Layer 9 of a small transformer language model trained on English Wikipedia (17 layers, counted from 0, width 128).
A neuron's activation on a vector x is GELU(weights . x + bias), where the dot is the dot product.
The model reads these tokens: "hy" "br" "id" " " "en" "er" "g" "y" " system" "s" " that" " co" "mb" "ine" " different" " re" "ne" "w" "able" " " "te"

The vector x that enters this layer's MLP at each token. A number n stands for n times 0.049.
0 "hy": 15 4 11 -4 6 11 8 -25 -1 -20 16 30 -34 17 -28 -23 -10 9 54 -7 4 -22 -19 -20 -3 -15 15 2 8 15 33 -12 -37 20 -30 -12 8 -27 13 34 10 31 -17 -5 -5 -28 13 15 30 -10 -16 -42 -16 26 13 -9 29 -4 4 33 -49 7 49 -28 -34 -7 -20 -13 -5 -38 5 0 -13 54 14 9 -29 20 -44 76 2 4 -31 13 -75 -16 11 16 4 -22 -9 -4 17 -13 -1 30 34 20 52 35 3 -45 13 -8 45 -16 -10 3 -27 -7 -23 23 9 -3 2 1 14 -2 27 14 -19 2 17 19 -10 -33 -7 -19
1 "br": 13 -29 -1 -12 -19 9 25 -38 -28 -6 26 28 -10 11 -9 -38 5 48 29 3 -47 -22 -7 -7 5 -18 49 -37 -3 3 -3 25 -47 -3 6 -11 0 -33 9 -7 -43 -12 37 23 -35 -2 -12 -54 40 -7 27 37 2 26 -23 -18 1 9 -1 26 -29 -2 -8 -7 -15 20 10 -17 36 26 7 19 22 8 -16 -6 4 6 -72 -11 4 36 -1 22 -23 -3 -7 24 26 -8 -22 6 -11 -32 -9 -9 23 41 51 8 11 12 14 32 44 -7 -35 9 -3 -25 3 20 37 4 1 4 16 28 -62 45 -2 -4 -21 11 -58 -29 -41 32
2 "id": 3 -2 -12 4 -30 -27 24 -1 -21 -26 29 30 -24 -49 -3 -6 8 40 73 -50 -34 -2 -8 8 -23 1 4 -23 -9 18 39 5 -38 19 -25 -22 18 -25 19 7 -22 23 15 16 -21 4 9 -30 22 -23 -4 34 -11 11 40 -7 19 -13 18 40 -35 -28 -2 4 -30 2 -7 -29 18 -5 30 6 4 -1 26 -3 17 19 -78 -37 52 20 -45 7 -37 7 -11 -2 18 41 -9 20 12 -35 -16 18 17 8 23 2 19 38 -14 7 26 -6 -25 24 -2 10 -26 27 1 53 -30 -21 -5 -28 -4 31 -14 -14 -16 -4 -9 -38 6 18
3 " ": 41 -13 14 -70 -30 -12 48 -13 -18 26 60 -13 -38 -22 31 -17 15 -8 50 -46 -12 -28 -3 -26 -17 -33 6 -9 -8 15 36 -1 -22 3 -6 -21 -3 -30 10 20 -43 19 15 33 -33 4 -19 -22 4 -16 -12 -2 -20 -2 30 1 18 -3 -15 32 -10 -24 -17 9 -51 -21 -7 -10 -6 9 54 2 -6 20 28 6 -13 3 -46 2 -8 9 -27 -1 -44 -10 8 -4 2 42 -5 11 47 -25 1 7 22 44 24 19 8 -11 9 1 42 1 3 25 4 12 -7 22 -2 4 8 6 18 -17 13 34 -1 -4 -6 10 11 -44 14 14
4 "en": 38 -15 -8 -23 -37 -19 43 -26 3 -15 13 -20 -10 0 52 -8 3 -17 76 -13 -61 -24 4 -5 8 -40 8 -7 -5 14 -14 34 -24 14 13 -10 -17 36 -18 -47 -39 36 -40 8 -17 -6 33 -24 11 -2 -1 -26 5 42 1 -10 -2 -41 18 56 -27 -28 5 -8 -18 1 -35 4 -2 15 65 9 25 -7 0 0 0 13 -22 -19 -7 24 -2 -29 -30 13 18 13 -5 20 20 6 53 -33 -12 8 -1 34 3 0 17 -6 -11 20 27 -3 -17 38 -6 3 5 13 -44 -28 -15 22 19 -46 -4 27 -30 5 0 15 -6 -23 42 -4
5 "er": 10 -4 0 -14 -60 -1 34 -1 -4 -4 24 -17 -26 4 4 -15 27 28 49 -5 -39 -18 14 18 4 -35 31 -8 -28 -7 33 8 -12 18 23 20 1 -7 -2 -43 -23 -26 -19 -24 -18 2 20 -32 25 -16 13 -24 4 45 -10 -30 3 -36 -6 18 3 -25 5 -5 -36 1 -59 -7 20 24 17 10 22 -11 -33 -19 -17 -1 -27 -35 26 36 2 -13 -24 51 19 30 -12 10 25 23 33 -22 -11 20 25 19 26 17 37 -11 2 32 39 -22 -36 -14 24 -1 -10 95 -2 7 -65 6 -17 -55 -13 28 -1 -2 1 10 -15 -24 15 -10
6 "g": 35 -22 22 0 -28 7 2 8 -31 -12 36 -19 -21 -4 -10 -35 49 23 25 -38 -37 -6 -10 7 1 -16 42 -16 -2 37 19 -30 -60 -4 -31 -9 1 -14 27 13 -19 -16 60 13 -31 15 18 -22 -2 -6 -22 -18 -8 45 6 -6 -15 -10 19 11 -32 -7 -35 4 -14 -15 -47 -2 21 48 11 7 5 16 -42 2 -3 30 -16 -41 37 1 -26 -13 -30 17 18 47 -18 11 18 1 9 -33 6 46 54 21 22 17 50 14 -5 13 5 1 -74 11 -21 7 -15 39 3 24 -57 -1 2 -37 -24 24 10 11 -16 -7 -1 -24 -5 36
7 "y": 14 -12 5 -5 -30 17 40 18 -4 7 70 27 -28 -5 21 -17 -16 20 29 -48 -55 9 -11 -10 -21 -32 52 -16 -16 31 23 23 -35 6 -9 0 39 -31 8 5 -53 21 20 50 20 -6 -8 -16 43 -31 -24 -4 6 35 12 2 -7 -4 -9 9 -21 -9 -3 -24 -23 -19 -41 -25 12 -15 16 6 -10 9 -14 -35 8 31 -84 -11 -2 -5 -2 0 -31 6 20 -19 45 46 27 -6 31 -4 -6 -24 0 9 0 6 -13 0 9 -6 44 -15 -46 -8 32 18 -25 55 -23 12 18 -8 18 -13 -11 25 -12 0 -46 16 8 -20 24 11
8 " system": 12 -9 14 9 -60 -4 23 -16 -7 -9 59 26 -10 -23 26 -22 18 -12 75 -28 -34 4 -1 -28 -36 -18 8 -18 -13 14 25 23 -34 16 -46 -22 12 -25 -9 12 -49 31 29 18 -29 3 -14 -30 10 7 -6 -3 -29 -2 18 -8 -1 -2 3 29 -16 21 11 -13 -15 16 1 -42 14 -15 12 8 13 11 -12 0 20 23 -62 -16 38 -14 -6 26 -36 3 -6 -13 16 30 22 44 47 2 -3 -13 -2 27 15 26 -6 11 -8 -5 24 -22 -33 -12 2 21 -24 30 5 10 -15 -18 -8 -28 -3 55 0 2 -14 36 16 -63 -15 8
9 "s": 19 2 2 -17 -60 -11 34 14 -26 9 72 22 -17 -29 13 -20 7 -6 54 -33 -50 -18 2 -9 -16 -8 34 -6 -5 29 27 9 -56 17 -32 -16 29 -19 -8 -11 -43 35 35 34 -22 -1 -27 -24 -1 -19 -12 23 -26 22 14 4 -9 8 -4 51 -6 13 20 -9 -14 19 -33 -46 -11 -4 -5 -1 2 25 -2 -1 0 32 -50 -7 3 9 -1 -22 -64 -10 -5 -11 27 42 3 20 1 -2 -6 -14 -9 24 14 13 -8 -16 16 -4 23 -19 -14 -3 41 -12 -31 63 -14 0 -11 10 7 2 23 46 5 -7 -10 24 13 -35 -21 48
10 " that": 5 15 27 -42 -45 0 -1 -9 -19 7 49 41 -11 28 16 0 10 -20 75 -21 -35 0 11 -19 -22 -46 0 -17 10 33 34 25 -25 21 -6 -38 21 -24 2 -3 -32 11 9 8 -11 5 0 -24 0 -30 -11 18 -36 46 -3 5 20 4 3 37 -26 13 31 -33 -8 22 -17 -25 -3 13 2 -2 7 5 -6 13 -8 -5 -29 -20 11 27 -38 -16 -60 0 -9 -16 32 16 16 26 10 -20 -11 9 28 24 -16 20 -3 -19 -30 -6 57 -31 -3 -13 40 18 -12 31 11 14 -12 7 -27 8 13 23 -13 23 -41 9 -6 -61 -9 16
11 " co": -4 -21 -3 -31 -30 12 24 38 -36 18 24 -20 -24 -7 16 -33 26 18 35 -41 -6 0 24 -15 -22 -36 41 -25 -9 -25 58 11 -33 23 -3 8 -4 -25 -5 25 -34 14 15 15 -34 5 39 19 -2 -16 -34 40 -29 48 18 -21 24 -21 20 45 -39 6 32 -31 -42 7 -16 3 -17 -17 30 22 -1 -17 16 14 -15 9 -49 -19 13 21 -14 -13 -34 -23 20 15 -6 42 18 19 32 -16 -31 -3 29 26 32 12 28 -16 1 5 43 -16 -49 15 21 -12 -18 -6 -20 -6 -12 6 -6 -37 -24 43 6 11 -3 15 -2 -21 -15 -7
12 "mb": -17 -44 14 -18 -27 -22 10 0 10 -28 18 -20 8 14 24 -34 -6 21 43 -40 -29 2 -67 -24 -25 -66 53 -9 0 16 -4 12 -32 21 1 17 -2 -17 -27 4 24 29 44 -7 -27 -6 13 -19 32 -4 -21 17 -14 51 -7 -17 23 -49 21 30 -19 -34 -1 -35 -12 3 17 7 31 -3 -1 9 20 25 17 -1 33 7 -31 -27 27 22 -8 -28 -47 8 7 3 16 -13 31 15 38 -39 -21 0 37 5 44 1 11 60 -27 -24 5 16 -27 -22 -12 -7 -24 25 30 39 7 -7 0 20 -27 13 13 -1 -26 6 16 -18 -21 20
13 "ine": 16 2 3 -11 -10 1 32 12 -15 -24 10 2 -20 -40 17 12 20 27 70 -25 -19 -9 -44 -42 10 -18 30 -28 4 25 37 19 -66 13 32 -13 23 36 12 7 -3 28 37 5 -1 -21 13 3 -11 -15 -12 -1 -24 44 14 -8 19 -1 3 40 -21 9 5 -44 -14 -30 12 -1 1 -7 -6 21 -11 -10 7 28 17 20 -51 -22 18 20 -37 -41 -51 -4 13 -38 16 15 -29 24 21 -36 -14 24 40 17 -23 -7 3 16 -5 -8 49 -19 -2 -25 29 12 -37 30 2 40 -4 -12 -1 -31 -3 10 6 4 -43 1 -12 -23 -24 19
14 " different": 8 -16 43 -33 -35 -39 15 -13 -11 -26 18 34 -23 -12 10 -2 8 0 70 12 -34 14 -26 -23 -26 -25 22 -19 -7 7 53 42 -22 32 -6 -19 30 -25 -5 17 1 18 7 -24 -24 1 3 -19 19 5 -6 23 -45 39 1 -13 -5 31 19 47 -9 -10 27 -2 -25 -13 -11 2 0 2 30 48 -1 -4 52 -15 -8 29 -62 -43 -4 24 -7 18 -52 4 -8 -2 -16 27 -7 6 43 -1 -10 -2 13 9 -6 11 -11 10 1 1 41 -19 -35 11 8 5 -7 14 1 -4 -5 13 -9 -43 8 13 -25 -10 -9 1 -19 -45 -17 11
15 " re": 14 -15 6 -37 -35 5 32 4 -9 24 29 -4 -50 -12 52 -39 19 11 56 -20 -14 14 36 -47 -2 -27 25 -29 -23 25 29 4 -13 -9 -8 -3 -2 -6 -3 -24 -38 10 16 29 -41 -3 15 -13 24 -5 6 24 -46 41 33 -7 10 -17 17 21 -16 -27 34 -16 -34 -2 -7 -14 19 -5 30 4 -17 -7 3 -7 -5 16 -56 -30 -8 35 8 -26 -34 -34 8 7 4 16 0 -2 23 -13 -10 13 5 55 14 14 10 -18 1 21 46 -5 -16 -1 9 10 -32 44 -28 -19 -16 30 23 -23 -9 44 3 24 7 -1 -13 -40 -8 -18
16 "ne": 35 -37 -12 -11 -19 -38 -4 12 11 20 30 -8 -47 -3 14 9 3 44 44 32 -74 28 13 -27 -7 -28 31 -26 -3 57 31 9 -35 10 24 -16 -33 -1 -25 -2 -30 22 -1 5 -27 12 22 3 30 -3 -3 -18 24 7 -17 4 2 -27 -10 43 -32 -31 -19 -55 -29 -2 -18 -15 -5 43 -4 57 -8 -22 8 23 16 10 -38 -44 0 9 0 -15 -21 14 59 17 27 1 25 14 40 -5 -40 -6 -6 29 9 24 8 -18 29 10 63 -3 -17 -12 -7 -25 1 -12 7 -5 -48 20 16 -28 -27 30 11 -26 1 -30 20 -12 -5 -4
17 "w": 37 1 -3 -18 -10 -32 -2 -15 -33 21 20 42 -17 -2 27 9 26 49 49 34 -45 -10 -22 -22 -20 -28 38 -33 -28 15 3 -10 -40 18 16 -10 -3 38 3 -6 12 12 -7 0 -25 -2 -14 -39 45 -32 -1 14 3 70 0 19 -1 35 -25 8 -31 -1 -13 -29 -41 -9 -12 20 -2 63 12 6 -7 3 -35 -8 22 38 -10 -12 -26 10 -23 -5 -3 15 23 7 -10 5 -46 24 -1 -22 -15 -4 26 64 16 36 -6 21 -12 9 23 -33 -14 6 -6 -25 6 37 13 -7 -30 -33 9 -23 -39 7 -34 3 -35 -11 -5 -22 -8 42
18 "able": 10 -1 17 -17 -16 -12 43 -12 -4 -1 13 45 -34 -48 15 -20 -19 36 67 -22 -34 13 -20 -20 -16 -13 40 -8 -15 36 26 14 -20 47 -17 -32 40 1 -2 25 -6 10 48 41 -22 18 -31 -62 22 30 -9 7 -5 20 32 -13 15 16 -3 24 -37 -17 -12 -20 -40 -20 -12 12 3 14 16 42 -3 -7 -5 5 16 44 -53 -39 15 19 -38 9 -39 23 -2 -28 21 10 11 21 15 8 -33 -19 5 -11 -2 30 3 18 -12 22 31 -31 -33 -14 -11 28 -9 27 3 12 -16 -10 13 -39 -28 2 -11 -3 -39 -5 -7 -13 -19 -7
19 " ": 39 -18 8 -72 -26 -9 42 -6 -21 23 36 -5 -41 -24 31 -8 4 -12 53 -26 -7 -33 -9 -45 -15 -26 1 -13 -5 19 42 5 -25 13 -3 -18 6 -30 8 20 -32 2 32 35 -30 13 -18 -31 3 -21 -16 4 -26 12 34 13 24 5 -11 34 -7 -21 -7 -3 -46 -20 0 13 -3 2 57 10 -13 15 15 1 -18 7 -45 -26 -19 6 -24 -3 -61 -4 9 -6 7 35 -3 23 37 -22 10 8 17 42 20 26 14 -15 18 -3 36 -11 -11 14 11 28 -13 20 -13 0 2 2 12 -18 7 41 -8 7 7 14 10 -33 -2 16
20 "te": 25 -3 -28 -18 -37 28 2 9 4 -3 38 -28 -6 -10 49 10 1 -33 82 -47 -17 15 1 -38 -17 -50 16 -9 17 26 34 23 -29 -13 1 -24 24 -10 0 -29 -30 13 18 27 0 -19 21 -35 50 19 -8 -3 -17 8 31 -51 12 -23 -25 44 -23 -31 2 -24 -10 -14 -24 -3 14 26 -3 16 -37 18 7 14 -18 1 -50 -39 12 41 -16 -4 -26 -6 4 20 10 33 12 11 29 -4 -1 0 10 24 -12 8 2 -7 8 -9 60 42 -49 -40 -8 10 1 17 -5 -13 -16 29 9 -24 -16 48 -4 24 -7 -15 -6 -8 3 -5

Each question shows the input weights of one neuron of the MLP. A number n stands for n times 0.0056.

n458 (bias -0.083): -8 -8 28 -10 -42 -47 -16 35 -19 12 -3 -9 20 -9 7 17 5 -23 -11 8 16 -5 5 -13 11 28 23 -8 -13 -49 -11 3 -11 11 31 33 5 -13 17 -27 9 18 -16 18 2 2 11 4 5 -10 -26 -19 -2 -24 35 11 -7 -3 16 -6 -13 22 -3 -10 1 -39 -11 0 26 -21 -5 25 20 11 -1 8 11 -12 -8 21 4 -24 -11 4 -9 35 1 31 -25 -9 -13 -14 -5 17 11 17 -20 -7 -31 -15 -10 -14 7 -17 -7 -56 14 11 5 -10 18 11 -18 -5 -6 37 55 -33 12 -2 2 7 -5 8 20 20 -34 11
On which token does it fire most, and how strongly? 9 "s", at about 0.11

n203 (bias -0.110): -16 -23 13 8 23 -6 3 11 -32 29 10 24 10 -3 -10 -3 11 -5 -35 -53 3 29 -10 -6 12 10 -27 -1 -14 10 -2 -25 11 -22 7 -1 -19 -14 -6 5 -34 -32 19 2 2 -2 2 50 1 -7 -13 -2 42 10 -29 -12 -6 -15 2 4 18 4 -19 -29 -6 -18 30 20 31 -5 -6 -29 15 3 -23 -11 44 16 -10 4 13 -24 7 36 -4 -7 22 18 47 -10 -12 9 16 -16 22 -41 13 12 -11 -20 26 -8 -10 -19 -21 7 -20 16 2 19 -10 -3 10 -26 37 26 9 -27 -10 13 -18 19 2 -9 18 1 5 -31
On which token does it fire most? 7 "y"

n196 (bias -0.086): 32 -19 2 17 7 24 -18 -15 1 9 2 -38 20 1 3 0 21 -43 23 -5 4 -6 26 8 8 19 3 -6 -18 -27 22 3 -6 14 -3 7 -46 18 18 -1 -4 -11 14 11 33 -11 -4 -13 33 15 5 8 11 -9 0 -30 46 -27 6 12 3 -5 -33 -4 21 3 18 10 8 5 14 -32 -7 -24 5 -19 -10 -1 -5 -15 -8 17 14 -14 16 -10 1 -30 17 -12 -9 -21 -2 8 -3 -3 29 -9 48 -8 28 -6 -10 -38 8 28 9 -27 -9 -11 6 -29 -12 -29 -22 -29 17 33 8 -5 0 -11 -28 0 -27 -19 7 15
On which token does it fire most, and how strongly? 20 "te", at about 1.9

n201 (bias -0.171): 17 19 -7 1 -6 9 -5 34 -25 -17 8 6 16 1 25 -66 -27 57 0 11 2 -17 -24 -1 14 7 -9 -1 -6 -10 23 -14 2 37 -26 1 -9 6 -13 35 -20 -32 21 24 38 -12 -9 28 6 -10 10 29 -30 -13 -9 -3 -7 31 -19 -57 39 18 5 -25 7 11 -35 -25 13 33 -36 -44 25 10 -1 -3 28 -30 -15 -11 -11 -8 17 -5 45 -30 9 22 3 -19 -6 -21 -1 24 -19 18 37 -34 -7 28 -32 -42 8 3 -4 -31 -12 6 32 36 3 10 -14 17 -4 9 21 3 9 -18 22 1 -7 -12 -26 -10 9 32
On which token does it fire most, and how strongly? 7 "y", at about 1.3

n321 (bias -0.163): -32 -13 -17 -10 -13 -14 21 -3 35 -2 -19 34 28 12 -1 4 -17 15 -4 -21 28 -3 17 -5 26 -2 11 26 -23 -46 -21 -2 -19 11 -11 -7 -9 -1 -9 1 11 47 -3 -4 27 3 0 4 -30 -3 2 10 24 20 18 25 25 8 27 2 20 -3 1 -1 30 -7 35 9 -14 9 18 2 -8 24 -7 -15 27 -11 -24 -4 19 20 20 -50 -43 -11 -2 7 3 -46 -28 -12 -1 -27 32 -6 -45 34 -7 -7 -39 1 2 -55 27 4 -24 -17 4 -22 -1 -27 -42 -1 -1 4 -5 27 12 -32 6 -24 16 30 9 23 15 24
On which token does it fire most, and how strongly? 12 "mb", at about 1.2

n234 (bias -0.097): -17 -11 -9 -31 -7 25 10 -15 24 2 5 -30 -27 1 -20 -10 -38 36 -12 17 -28 -12 -4 36 1 -11 5 -7 4 24 -36 -8 -18 17 19 -8 -12 -15 33 19 9 4 5 21 -14 17 1 19 -9 24 2 -9 3 -15 8 27 4 -12 -9 -11 -13 8 26 32 -32 44 4 -33 -11 1 2 -2 -36 32 30 -7 20 -14 -9 41 2 -34 8 1 4 49 3 5 -52 -9 15 12 2 -11 -22 -14 7 -5 -19 -32 27 -1 0 -12 6 7 -2 15 45 24 10 -42 -29 14 30 2 3 -11 5 3 24 -4 0 -12 1 -5 -28 -13
On which two tokens does it fire most, strongest first? 3 " ", 0 "hy"

n67 (bias -0.115): -2 17 -13 -6 34 -14 3 -22 -30 -13 -27 -37 12 -1 18 43 26 12 7 8 4 -8 -5 -5 9 27 -11 8 5 31 -3 42 15 -32 8 -10 16 33 25 27 5 -16 34 11 -17 5 -19 -23 27 3 4 9 -2 22 -22 9 33 -12 35 -17 8 -9 12 -7 -1 -5 25 -15 11 -31 -16 -11 29 8 6 -7 -47 7 -36 -1 -22 -17 15 -37 5 -6 -2 20 5 21 10 -11 26 -18 -4 -42 -4 -12 6 -21 -31 0 20 -3 -13 -35 37 -14 -9 -17 -18 -36 4 -12 -28 -10 15 2 -22 -2 -16 16 -17 2 9 -3 16 30
On which three tokens does it fire most, strongest first? 13 "ine", 1 "br", 17 "w"

n473 (bias -0.056): -20 17 11 9 -1 -12 0 -2 18 2 -11 6 -32 38 23 10 -29 -22 21 42 3 14 -10 -5 7 8 -46 29 5 8 24 -1 9 -28 -29 -2 -18 -16 -1 9 -34 32 -18 5 30 8 -20 -17 -11 -23 42 1 14 3 17 22 21 -16 -24 -9 18 1 3 -19 -28 -28 -39 -14 -33 2 8 -1 -21 -4 12 2 6 17 -10 -2 -35 -5 18 -11 13 -6 57 -38 29 9 13 -33 -5 5 -9 29 1 -5 15 11 13 -7 -3 -2 -19 -4 -18 6 -17 -20 -4 -7 15 2 -7 -7 -12 -17 0 20 43 26 13 -13 -5 34 9 -30
On which token does it fire most, and how strongly? 16 "ne", at about 2.2

n252 (bias -0.242): -23 -41 -24 -32 -18 18 -16 -15 1 5 18 9 38 -23 -24 31 -6 -5 3 -38 1 -68 9 13 -1 29 20 -33 -5 43 -38 21 4 0 -23 -19 19 48 -2 1 -14 -8 -13 -18 20 -27 -26 29 -26 -12 15 22 10 1 6 11 -13 -9 -8 -17 -5 28 -10 10 10 1 3 19 -19 9 -1 -7 15 8 46 38 -18 20 -10 19 -3 36 -5 19 19 -6 -23 19 -16 11 -10 -40 62 -45 20 11 21 -3 -18 -7 -3 -14 -4 18 -28 53 29 -11 -11 13 3 -3 -9 -8 -6 -3 -24 4 19 -28 15 5 -11 0 28 4 -26 -20
On which token does it fire most? 3 " "

n236 (bias -0.218): 7 -3 18 3 4 -10 2 18 27 8 -11 25 14 -9 6 -13 -10 31 -17 2 -9 15 11 -41 20 -6 34 -50 9 -7 4 -18 -16 9 -10 -21 -13 16 11 -1 14 -4 -25 -11 -10 30 12 -9 33 10 -17 13 -4 -34 1 -28 16 18 13 -23 -2 -44 10 53 17 8 12 8 11 -31 -5 12 2 -37 -15 14 4 -23 -18 15 28 -12 -3 43 -1 0 -18 -19 -20 -16 24 -16 6 36 49 25 -6 -3 -15 -15 -1 5 22 -20 -19 -9 16 19 4 16 -6 0 4 -23 -58 -26 -5 14 10 13 -53 -32 41 -15 12 -4 -6 33
On which token does it fire most? 2 "id"

n0 (bias -0.092): -12 -12 -6 -14 35 -50 -2 -4 -11 11 -13 34 1 12 -39 -18 -20 9 -8 -18 2 15 -5 -18 -26 -25 -22 5 7 -32 22 -32 -42 -4 -7 15 -2 19 7 -12 7 3 -24 -4 0 14 40 -2 2 12 31 -5 27 10 -1 18 14 -27 14 0 -20 11 -13 23 -26 17 11 -6 -37 -9 3 -24 -17 -10 17 43 11 -17 -34 -10 58 -2 -10 14 25 -4 -38 -17 41 9 11 30 2 25 0 5 -35 14 -20 17 12 20 21 -19 -23 10 6 6 -14 15 -16 -1 -18 27 -4 2 15 -1 8 -27 31 16 -5 29 -21 1 10 -24
On which token does it fire most? 2 "id"

n375 (bias -0.069): -5 -35 25 -4 -20 40 -13 -5 -6 -39 -1 -16 25 11 1 7 18 3 -17 -24 24 10 8 -2 12 -13 13 -1 29 7 -28 -24 -5 -2 -44 9 -28 13 5 8 -28 2 -28 -5 -23 -2 1 -19 -1 16 14 21 16 -28 1 8 0 -11 -16 13 33 -35 -11 22 24 -13 -25 30 4 22 3 -7 14 26 -11 7 -31 -32 23 -15 0 18 8 -16 -18 17 -29 42 2 -6 1 1 -19 42 24 -14 23 -5 13 7 8 -5 -27 2 -38 -1 -23 36 -2 1 13 -24 -14 35 -21 -9 -13 20 -5 9 -1 5 2 7 12 -2 2 -2
On which token does it fire most, and how strongly? 6 "g", at about 2.5

n285 (bias -0.202): -3 -20 -31 7 -7 -7 -2 -11 15 -8 14 12 1 -15 31 4 -28 12 30 -11 20 47 -9 -14 19 -6 10 35 18 4 -12 -42 39 -1 -11 -3 -30 12 -7 -14 17 -18 -5 -15 18 14 13 33 -23 -28 -18 35 26 -11 24 -7 -47 -29 0 17 3 23 13 -21 -36 -4 13 -15 -27 -24 -2 -13 -6 -2 -11 -35 -9 20 -18 -1 -21 -25 15 21 22 -10 12 -5 -13 25 -13 27 9 -5 15 22 -20 -33 9 17 -13 19 25 17 5 48 -7 5 -1 -15 -19 3 -12 -19 -22 -8 23 30 -22 -15 -28 1 14 14 15 -14 -4 50
On which token does it fire most? 7 "y"

n132 (bias -0.097): -15 27 15 3 0 16 -10 20 21 -1 9 -3 -12 34 58 -17 1 -18 -4 41 26 37 -7 -2 15 34 0 25 14 22 4 -7 0 10 -18 -24 -19 22 6 -17 29 11 -3 -10 -4 -10 -22 6 4 7 -23 2 -27 -14 8 -8 -51 31 2 -4 -11 -16 39 9 -7 6 -37 2 -14 8 -8 -2 -6 8 2 16 -36 10 -30 5 -5 -16 -6 -19 33 6 33 -4 6 16 3 32 -10 13 6 36 5 -13 16 -7 -15 1 6 -14 8 -1 21 -49 12 -7 -13 2 -1 4 -19 -11 -29 -11 -21 3 -14 -9 14 -4 -3 -30 7 -16
On which token does it fire most? 0 "hy"

n451 (bias -0.014): 23 9 7 -27 16 -4 -28 15 13 1 27 12 -7 -14 0 5 -2 -11 5 -14 -18 4 0 -13 -15 20 -7 13 2 -17 4 -4 10 22 -13 9 16 5 11 0 13 -32 9 11 8 25 -17 1 -10 -8 5 34 -15 -23 -1 21 -35 -14 -31 -14 -12 7 6 25 -14 0 -30 41 -34 -10 7 34 13 -7 -5 37 23 -6 14 -18 -2 0 -9 -30 8 -12 23 0 -13 -9 5 -11 14 4 10 1 -9 13 -15 -9 22 -10 19 -35 -16 -8 11 -3 13 -4 13 -15 -18 -6 -18 11 -7 10 11 -25 17 13 10 20 24 29 -9 -1
On which token does it fire most? 19 " "

n40 (bias -0.122): 5 -7 -10 -17 14 -14 -29 19 1 7 -3 -3 23 46 -10 -29 10 -26 21 21 24 -16 13 40 18 -13 8 -15 -10 7 10 10 17 12 29 12 16 -30 1 -4 -29 -25 -16 -28 -31 -8 -9 -7 16 -5 -18 10 -47 38 20 23 37 -16 0 -16 22 -5 -19 -19 -3 -29 38 -3 7 14 -12 -14 -8 9 4 -20 32 -22 -15 7 31 -13 14 3 13 -1 -20 -47 3 15 17 29 -6 -36 10 -24 -4 11 -16 -44 -27 -17 16 -19 25 9 44 -1 3 33 -6 -32 -47 38 23 29 -15 6 -3 25 -7 29 -28 -32 -5 39 -11 0
On which token does it fire most? 10 " that"

n54 (bias -0.119): -12 9 42 -7 -26 5 15 6 18 -8 13 -50 -27 6 5 -19 -30 -19 -15 27 -5 -35 23 24 2 8 -7 43 -6 3 -44 -11 -8 3 -9 -5 -2 -20 11 -19 16 20 -6 -20 10 -5 5 14 -13 -18 -22 -4 30 19 22 -36 -18 1 -18 21 5 -17 43 27 13 70 28 -2 -22 -3 1 -13 0 -14 2 -2 5 -2 13 25 6 19 34 10 -3 -35 13 -35 -4 -21 -31 19 -23 -32 -25 15 -2 3 7 20 18 -2 8 24 19 14 27 10 -8 8 10 2 -24 14 -25 13 11 -46 2 3 11 -25 -17 5 -14 7 -24 1
On which token does it fire most? 4 "en"

n261 (bias -0.176): 9 -20 -9 -1 -47 14 -3 -13 19 -22 -37 -13 46 5 -20 -4 -4 2 9 55 -35 5 1 -8 34 2 48 -29 -27 11 26 -3 -28 21 12 4 -13 -5 -30 -31 19 -1 35 3 19 -28 -13 34 -22 -6 -5 14 -6 9 12 -18 28 -28 3 -8 14 30 -2 20 30 -10 -15 -14 -15 -5 11 9 -33 -17 5 14 -14 16 0 -4 22 -16 23 11 -12 -3 8 29 -16 13 -25 20 -24 -7 -2 -38 16 1 -7 36 -43 -2 5 21 -5 -18 36 -6 9 -21 38 -1 19 2 -12 -2 -7 -31 14 -5 34 -12 5 -15 -8 48 3 -23
On which token does it fire most? 16 "ne"

n253 (bias -0.166): -11 23 33 5 -4 1 0 -19 1 14 -13 1 -24 6 31 -2 25 11 3 -28 10 10 -12 -4 -10 21 -15 3 -7 33 -25 4 8 -14 -19 -36 -6 -40 -31 -28 -14 24 -19 -8 12 28 -8 -5 -6 14 -34 7 8 -32 33 -59 39 11 -32 -18 -1 23 -11 35 1 -20 -16 8 -3 -4 3 -21 29 -19 25 -16 -8 6 15 -1 -16 14 31 16 4 -10 -36 -23 -40 -28 -8 -12 -4 12 8 35 11 14 34 -33 22 -33 52 3 -20 14 52 31 4 28 -14 8 18 56 16 -9 19 -40 -23 -11 -30 38 -15 16 13 -11 -4 4
On which two tokens does it fire most, strongest first? 3 " ", 19 " "

n243 (bias -0.108): 4 -15 16 -31 -10 11 34 11 10 6 1 -10 1 12 7 -50 13 -19 2 -8 31 7 -9 41 27 -1 33 21 25 12 -25 -15 22 -13 18 -15 1 -15 20 -12 -14 -23 -1 10 21 10 2 -2 -19 28 -27 -2 16 9 15 -29 8 6 -10 -5 -2 -25 -2 -23 22 4 -21 -10 9 1 0 25 -20 26 -25 -2 26 -7 6 7 26 15 9 -22 15 -6 -6 19 5 37 2 0 -55 20 26 -8 -2 17 -28 4 7 23 30 21 -13 -33 9 -36 -20 -19 -9 -58 10 2 12 48 -9 -3 -5 -10 30 5 -19 5 -20 -35 -26 -22
On which token does it fire most? 20 "te"

n282 (bias -0.102): 22 -15 15 -13 11 -47 -25 24 -19 -27 -4 21 -5 -29 16 -9 9 -32 1 23 24 8 22 9 3 3 -37 3 -20 1 30 18 9 17 9 -20 -16 -3 10 5 -23 14 -17 -8 -23 -27 28 19 -3 -12 -3 15 -9 -13 26 12 -10 -10 34 -29 24 6 15 20 1 23 -32 -10 -14 28 -1 5 20 25 -14 -13 -2 13 20 -46 6 -5 5 12 -9 -1 -4 6 -11 -24 6 -33 3 -3 -17 -44 20 -3 -12 -36 -7 9 1 -13 0 11 14 -1 13 -1 7 -10 16 42 18 -13 -18 3 8 -1 -21 -31 -3 25 17 -5 24 34
On which token does it fire most, and how strongly? 14 " different", at about 1.3

n121 (bias -0.142): 9 -41 4 -10 3 4 -32 33 8 -17 -16 -63 -3 5 -6 30 25 6 4 -1 16 -31 14 -19 -11 32 -22 -20 -1 37 -3 -10 -2 18 6 2 17 -15 8 30 -19 -17 -5 -16 21 -10 -8 28 26 -38 33 47 0 26 -13 27 -34 -22 -25 5 31 0 47 -9 -23 -38 16 -3 2 14 -4 -8 -14 15 -20 32 4 29 7 4 -13 -8 -29 12 23 13 2 14 20 15 -7 -15 -20 -37 -4 -36 -6 -21 -5 32 -6 16 -23 5 14 23 8 -7 21 1 -2 -1 55 10 25 17 -61 -16 7 -11 -22 -8 37 4 -26 -5 -4 -8
On which three tokens does it fire most, strongest first? 13 "ine", 17 "w", 10 " that"